Layer 2 of a small transformer language model trained on English Wikipedia (11 layers, counted from 0, width 128).
A neuron's activation on a vector x is SiLU(gate . x + bias) times (in . x + bias), where the dot is the dot product.

Input weights of the MLP neurons that the questions are about. A number n stands for n times 0.014.
n2 gate (bias 0.023): -9 5 20 -25 -20 -57 6 -49 36 -52 -8 25 30 -31 27 -5 19 -27 -5 -14 -50 27 6 11 11 -15 1 36 -2 -17 9 8 -2 8 18 -29 19 -35 24 -14 23 5 8 8 14 -22 4 -31 -41 -28 -44 29 16 37 -27 12 19 5 10 76 -22 -7 3 19 -19 -4 -8 9 -21 -35 -33 -66 35 26 -16 49 -5 -2 1 -48 -37 36 8 19 -25 1 -13 -5 -28 -1 2 48 -17 4 57 26 -25 27 12 -30 -22 41 16 -63 -21 21 10 53 -16 -34 -29 10 -5 19 -3 -84 -27 33 -20 11 28 -28 -43 -7 12 -5 0 29
n79 gate (bias -0.360): -1 40 0 40 -20 -34 28 -43 -28 10 -33 -32 -42 42 -68 -18 34 -9 24 29 25 -22 -15 45 3 -52 15 0 25 45 30 -35 -9 -4 -8 -42 43 -62 -4 9 2 -25 2 -38 33 -35 31 -21 -28 3 -3 9 -18 48 -18 -64 -68 23 50 -28 -9 -35 11 37 -20 93 -16 -23 8 22 -37 -4 13 -10 -39 38 50 -8 -14 -36 25 38 -4 -5 -56 -21 20 19 -13 -42 36 4 20 -13 0 17 -6 21 -23 54 24 15 -25 44 38 10 12 12 -5 48 15 6 -6 -14 33 -47 -42 42 -35 -5 20 -17 -43 38 -27 28 30 -29
n119 gate (bias -0.271): -9 34 -43 4 29 8 33 -14 -26 2 1 -22 1 26 -25 -14 -11 -6 -52 -47 6 19 -24 45 -35 -2 4 -4 -2 -33 35 67 -25 -6 -21 31 20 56 16 8 15 -13 4 35 -15 14 -28 -23 -42 -32 -2 -6 -53 46 72 -10 -15 -9 -7 3 -9 -31 -18 -23 -36 -3 63 19 26 -12 9 -28 11 1 -21 22 40 -2 -28 19 -32 -12 -3 41 42 9 53 9 -23 -16 -19 26 -10 -44 -20 -8 9 22 -47 5 -9 17 -24 -21 -16 9 17 9 12 9 29 -6 28 31 3 4 49 50 12 -4 -17 -5 -41 -28 -46 -16 37 18
n289 gate (bias -0.069): -26 -23 -48 12 6 26 -35 -50 -13 23 -1 0 -1 -21 -28 -16 -52 25 6 0 0 -20 -3 -12 -18 10 9 -12 -21 26 -33 -22 -35 -31 -24 45 -10 30 4 -9 19 -20 15 26 -38 6 -12 -34 12 -26 21 -28 1 42 -7 12 5 6 -22 -49 -39 -9 -7 65 -13 42 -8 -39 -14 -24 9 2 36 32 -42 -21 -11 30 -6 -3 -28 19 15 -24 5 18 -6 -81 -24 4 -18 23 30 14 -31 -19 61 -4 -3 -32 25 1 -29 -35 -24 -2 13 0 13 1 16 21 29 -17 -3 -53 -6 5 -32 28 -80 7 36 -3 19 -9 -12 61
n313 gate (bias -0.424): -4 0 2 29 40 -4 -8 16 29 -28 36 8 -58 25 -28 11 12 -18 -3 -19 -5 -4 -18 -20 -17 10 20 -3 17 -19 13 -68 13 55 -30 48 43 14 38 46 28 14 -12 -30 -24 -12 -1 -17 -19 3 23 -13 -45 -10 -36 -25 57 -9 8 25 -3 -30 46 -46 -3 -34 31 -40 47 44 15 -15 92 -38 -2 6 -29 -74 -20 -14 19 7 11 1 -32 -10 29 48 15 26 -8 -3 -6 -15 -13 -31 10 78 3 -23 -34 25 14 -43 -22 7 -7 -9 -16 -21 -25 -24 64 -14 42 3 -22 10 -4 -12 -12 4 3 54 -5 47 27 -4
n2 in (bias 0.195): 11 13 -1 7 25 -38 3 -9 16 20 -29 1 14 5 8 -28 -4 23 3 21 -13 21 21 -20 -13 -14 24 9 1 17 1 6 -24 -29 18 2 -5 -29 14 -41 3 30 14 32 30 -9 -7 17 -35 -11 6 18 -13 8 8 10 -18 27 -6 12 14 19 -24 19 -14 -12 -16 13 -5 -27 22 -9 -1 29 27 -10 -16 6 -12 -17 4 15 23 20 -43 2 -13 -24 -24 -27 -3 -23 -8 25 39 2 -26 9 -17 29 -8 -1 -33 12 -3 8 7 2 3 -23 -5 -14 10 -16 -8 -27 5 -23 15 36 37 -3 -4 7 6 32 27 31
n79 in (bias -0.150): 16 21 0 51 19 -22 6 22 12 -2 11 -39 -51 7 -33 -52 35 0 -16 -3 -13 -3 -28 47 -12 -2 41 -16 5 11 -6 -9 25 -26 -29 -35 -10 -55 68 -16 20 -23 10 -53 27 -3 8 -3 -19 -70 20 -25 -11 -8 40 -15 15 67 19 -40 5 1 18 3 4 15 25 -20 11 -31 -34 -17 2 -26 -38 -16 -36 -9 -19 -48 -2 54 0 -4 -25 -10 30 20 34 -29 -1 9 16 37 60 17 -27 -12 -36 45 5 30 1 30 43 6 29 20 38 -23 -21 -16 -13 -8 15 -30 -48 34 -25 -54 -12 5 2 21 -50 -1 25 -35
n119 in (bias 0.066): -24 -25 26 -57 -44 13 28 -13 -6 38 -35 -38 -15 12 11 -8 17 -1 18 25 34 -7 32 56 -16 -25 -50 5 -18 -9 6 27 1 1 -48 -38 -33 38 -18 -51 -23 -21 29 9 -16 40 10 -47 9 0 -7 -42 -18 -22 22 -14 -24 -3 -12 48 2 7 25 26 5 -11 -25 -23 14 -24 -24 16 -11 -37 -45 3 -52 39 29 -47 85 -21 -1 -7 -16 -69 -21 -16 -9 -11 60 9 38 -42 9 6 -17 -6 -24 26 -2 7 -2 -25 12 -23 -2 -18 -10 47 -10 -5 15 8 52 27 -30 8 34 45 -16 -20 13 40 31 1 36 -13
n289 in (bias 0.252): -13 6 -14 3 -8 -3 -6 13 6 20 22 16 29 -32 7 21 -13 -1 43 24 21 30 3 21 -22 -26 3 6 4 3 -12 17 24 -36 11 11 -24 -21 12 15 17 -1 8 15 -9 30 12 -11 -7 -3 6 12 -5 2 0 32 19 5 13 -50 -24 40 24 19 50 -35 -4 42 10 2 4 -21 15 2 -7 -31 8 -3 38 14 -15 27 -31 -6 -12 8 -1 -38 -10 -34 -1 -59 -11 -22 9 -39 -6 -9 31 18 -7 -30 -13 15 -3 34 -15 31 13 10 2 20 -38 18 -34 7 -1 9 35 35 -27 20 1 -21 3 -8 29 36
n313 in (bias 0.172): -4 56 52 21 -52 7 13 -6 -16 10 -39 6 16 -24 -4 -16 -9 11 20 17 2 41 -19 -22 50 3 2 -31 19 34 -46 -23 41 -6 -15 -34 -45 5 -19 -24 -57 28 -18 -12 8 -10 12 18 43 51 -29 22 2 -10 27 -16 14 -25 -28 37 -27 -13 -7 9 -35 -21 -31 4 7 -35 -22 -21 -7 17 22 -23 -74 24 9 -37 -9 -34 21 -4 -9 19 9 48 -37 14 71 -17 -3 2 44 -14 17 -20 34 -11 46 -8 42 46 -59 -10 13 -10 -28 -30 67 31 8 14 -19 3 12 -34 -8 -37 36 -1 68 23 -9 -7 15 20

Each question shows a token from some text and the vector x that enters the MLP there. A number n stands for n times 0.017.

"|": -1 -15 6 -15 -25 6 13 20 3 7 3 -10 -10 -9 4 -7 -20 10 0 -4 10 -8 13 -20 18 14 5 17 1 -13 13 16 -9 -29 -9 -18 20 16 -6 -11 1 -6 -2 -29 1 -12 3 7 7 0 15 4 6 22 0 6 -3 18 10 -7 -3 10 4 9 -11 27 -3 -2 -11 0 0 10 4 1 -10 5 -12 1 -16 14 -10 9 4 13 9 -13 17 6 4 -8 -10 -32 -2 10 7 3 9 -8 -2 -10 -3 2 18 -3 -12 3 -9 8 8 -2 -2 -8 -7 -1 15 12 -11 11 1 -2 -2 12 -22 2 11 -27 -2 4
The most active neuron and its activation: n313, at about 0.16

" S": -6 -20 6 -19 10 5 -28 4 -19 28 -23 -3 21 -27 45 19 -14 -15 -6 6 9 -20 1 -7 -14 -13 9 2 10 18 16 -3 -9 -13 -5 2 6 1 20 -14 23 -5 5 11 4 -14 3 29 3 -15 29 -16 -1 5 -25 -9 -19 -13 15 14 4 10 12 9 7 28 25 13 8 17 -17 -10 -7 -19 -12 2 15 -19 -4 31 -1 9 -17 -17 -31 1 11 -9 -8 22 8 -5 13 4 -8 2 -35 -19 -4 -12 -13 6 9 0 12 -12 40 15 11 -10 -22 -22 10 6 15 35 30 -17 -16 23 14 -11 24 -16 -12 17 -28 4
Which of these neurons fires most? n313

" (": -14 2 0 20 3 -9 12 15 8 -6 1 2 5 -10 6 -18 -1 28 -20 -2 -8 -2 3 2 -4 -17 -12 -13 5 -2 -1 -11 18 7 -10 -6 -9 22 -4 -1 7 7 2 2 -12 -13 2 -14 -3 -14 9 5 -7 23 -29 5 -10 -5 7 -8 -7 20 2 6 -12 3 -3 -8 20 21 -22 -12 -20 8 -4 17 -10 6 7 23 3 -14 -4 23 -13 -14 -7 -1 -3 -3 4 -23 2 12 0 19 16 -7 -13 -6 4 -4 -5 5 -1 3 -2 14 19 0 -9 3 7 17 -1 31 14 8 20 27 -12 -16 0 -12 -10 -18 -5 6
Which of these neurons fires most? n119

"\n": 1 3 -4 9 -2 -5 -17 14 2 9 10 -10 4 -4 -18 -16 6 -16 -8 -5 3 -12 8 -11 -4 13 12 12 2 1 11 -15 -5 10 -5 -10 -10 -5 -2 -7 12 -10 2 0 9 3 13 -17 2 -17 14 -7 -14 17 -21 13 2 -6 9 -18 -8 9 -2 -13 -22 29 3 -9 8 19 -8 6 -7 -16 1 11 -33 12 2 -10 25 13 -6 -12 15 -1 11 -13 0 -9 -3 -28 2 0 16 27 6 5 -11 13 14 0 3 13 2 -7 -4 8 -2 5 17 -8 3 8 -2 14 13 12 9 11 7 15 -9 -1 13 -9 -18 -7
Which of these neurons fires most? n79

"hen": 2 -8 -25 -5 32 11 -17 19 4 9 0 -7 -15 -5 13 25 35 -6 -19 3 -13 -52 34 -8 -42 12 16 -39 -13 23 -50 48 -23 16 -17 34 -9 1 4 8 -5 1 -26 8 24 1 26 11 -64 -4 -39 -3 15 -6 -25 -7 -2 -15 10 -12 9 -12 -9 29 -12 10 -11 -13 28 -11 -14 24 5 26 14 2 8 19 12 23 -5 14 -22 -28 -2 -5 25 -21 12 20 -8 17 2 8 -2 28 -19 -6 9 -1 14 27 -8 5 20 16 -3 -9 -8 10 -6 0 -27 -15 -21 39 -17 -20 10 8 -5 -18 3 -5 25 -11 -9 -6
Which of these neurons fires most? n313

" |": 1 -4 -9 -7 -16 3 12 4 3 8 3 1 -15 7 7 -24 -1 21 1 0 3 2 4 -5 -3 -11 -2 5 4 3 1 -3 3 -16 -6 -21 15 9 3 -14 2 -11 16 -3 10 -4 0 -3 -6 -9 -2 -19 0 21 7 20 -6 -1 -7 -3 7 15 8 6 -15 7 -3 0 -9 -4 -8 5 12 -7 -8 13 3 5 -5 14 8 18 11 0 -6 2 4 -1 6 -26 5 -32 -3 4 2 7 6 -5 -14 3 4 8 4 0 1 1 -5 1 -1 4 -2 -6 -3 2 17 -14 3 3 2 7 -4 -22 -4 -9 9 -11 4 7
The most active neuron and its activation: n79, at about 1.5

" role": -4 -9 -15 -20 -27 -3 -12 17 7 40 9 18 48 7 11 -6 17 13 0 -17 -5 -10 25 12 -27 -11 5 5 -8 -28 -18 -2 -1 8 13 -11 -18 5 -21 2 -34 13 10 4 -8 -4 -8 -13 -4 -26 -15 1 -8 9 -18 -6 23 -8 4 -1 12 33 -10 4 11 47 -8 -14 -9 -2 4 -15 4 -15 -16 -26 -12 -6 8 36 43 1 21 -33 4 -9 5 8 5 2 0 10 3 -9 36 3 -8 6 -24 10 -22 23 -3 -14 -4 36 19 -10 2 -22 -27 -20 12 17 -27 3 16 1 -1 -3 0 36 -15 -4 36 -14 -10 -30
Which two neurons fire most, strongest first? n313, n2

"ute": -17 -15 7 2 1 23 -13 -2 9 16 -4 -21 15 -10 -4 27 -1 33 -53 -1 0 -3 3 -15 -1 -9 -11 -9 -17 -3 -5 32 6 9 5 1 -49 27 8 1 -8 -16 32 23 45 23 -10 12 -27 -2 0 26 -15 -3 17 -23 -1 -10 9 13 1 27 -34 39 17 10 -21 -21 -5 -8 -6 10 -6 -3 -5 1 17 -21 -21 19 27 5 -9 -34 8 4 20 -11 -11 18 -20 -10 10 26 4 17 -46 -18 -13 27 -20 -2 -1 5 -20 -14 -24 -11 23 -6 -6 -16 34 12 -11 6 0 1 7 0 22 19 -2 -1 3 14 2 -7
Which of these neurons fires most? n119

" once": -7 -26 -27 26 3 -18 -21 6 -17 1 -6 4 -8 2 35 16 16 6 42 -14 -13 -28 -34 -22 -22 11 -3 21 11 -23 24 23 -24 -8 6 4 -49 2 -5 2 -36 5 7 8 46 -27 10 -4 -6 8 -18 5 16 -1 -4 -12 13 -12 14 -32 8 28 -11 -6 -8 6 21 -3 7 -18 -4 -16 -8 14 -2 10 7 -15 23 20 26 6 -23 8 9 12 -6 -1 12 24 18 4 -7 -19 0 31 -24 -2 -12 10 -9 -3 9 -1 15 -1 28 -4 -16 2 -18 -22 2 -7 6 -23 7 1 15 -6 -6 32 42 12 11 -29 14 -13
Which of these neurons fires most? n313

" of": -10 -9 2 -17 -9 16 27 5 -1 19 -2 3 -4 -2 4 -8 1 11 -25 -1 -5 -11 -12 2 7 23 5 9 6 -25 9 3 0 3 -5 16 4 7 -17 -8 -3 8 3 13 3 2 12 -14 -28 6 -23 3 -16 2 -13 -24 -17 -9 5 28 -4 14 5 -1 12 11 -22 -4 16 10 4 0 -3 -18 20 20 2 9 4 -35 9 12 4 -3 9 2 10 -3 8 3 3 -30 6 -1 16 -12 11 -3 5 25 -3 -4 -13 1 -2 -11 0 -9 -5 -6 5 10 -4 -4 12 -1 -4 13 -12 -17 9 -4 -14 -13 -6 19 4 -5
Which two neurons fire most, strongest first? n119, n289

"up": -3 17 20 29 -13 -12 -17 -7 5 27 33 11 11 -14 24 29 41 -13 37 0 2 -29 14 -20 -6 1 -4 -14 -20 16 -37 38 5 12 -12 25 9 -2 -6 -10 -7 -13 -7 8 41 -17 -14 20 -13 26 -18 3 10 2 -13 -8 -15 3 19 8 3 4 -9 -19 4 2 20 -15 21 4 -18 -11 -37 -14 -6 1 29 -8 -26 48 6 8 -7 1 -4 -11 23 -23 5 20 -6 1 -21 5 3 29 -12 -15 -22 16 -13 -1 16 -20 -25 -9 6 -27 -36 39 -2 -28 -7 -5 7 5 -21 3 6 -15 13 6 -19 3 22 16 -18 33
Which two neurons fire most, strongest first? n313, n119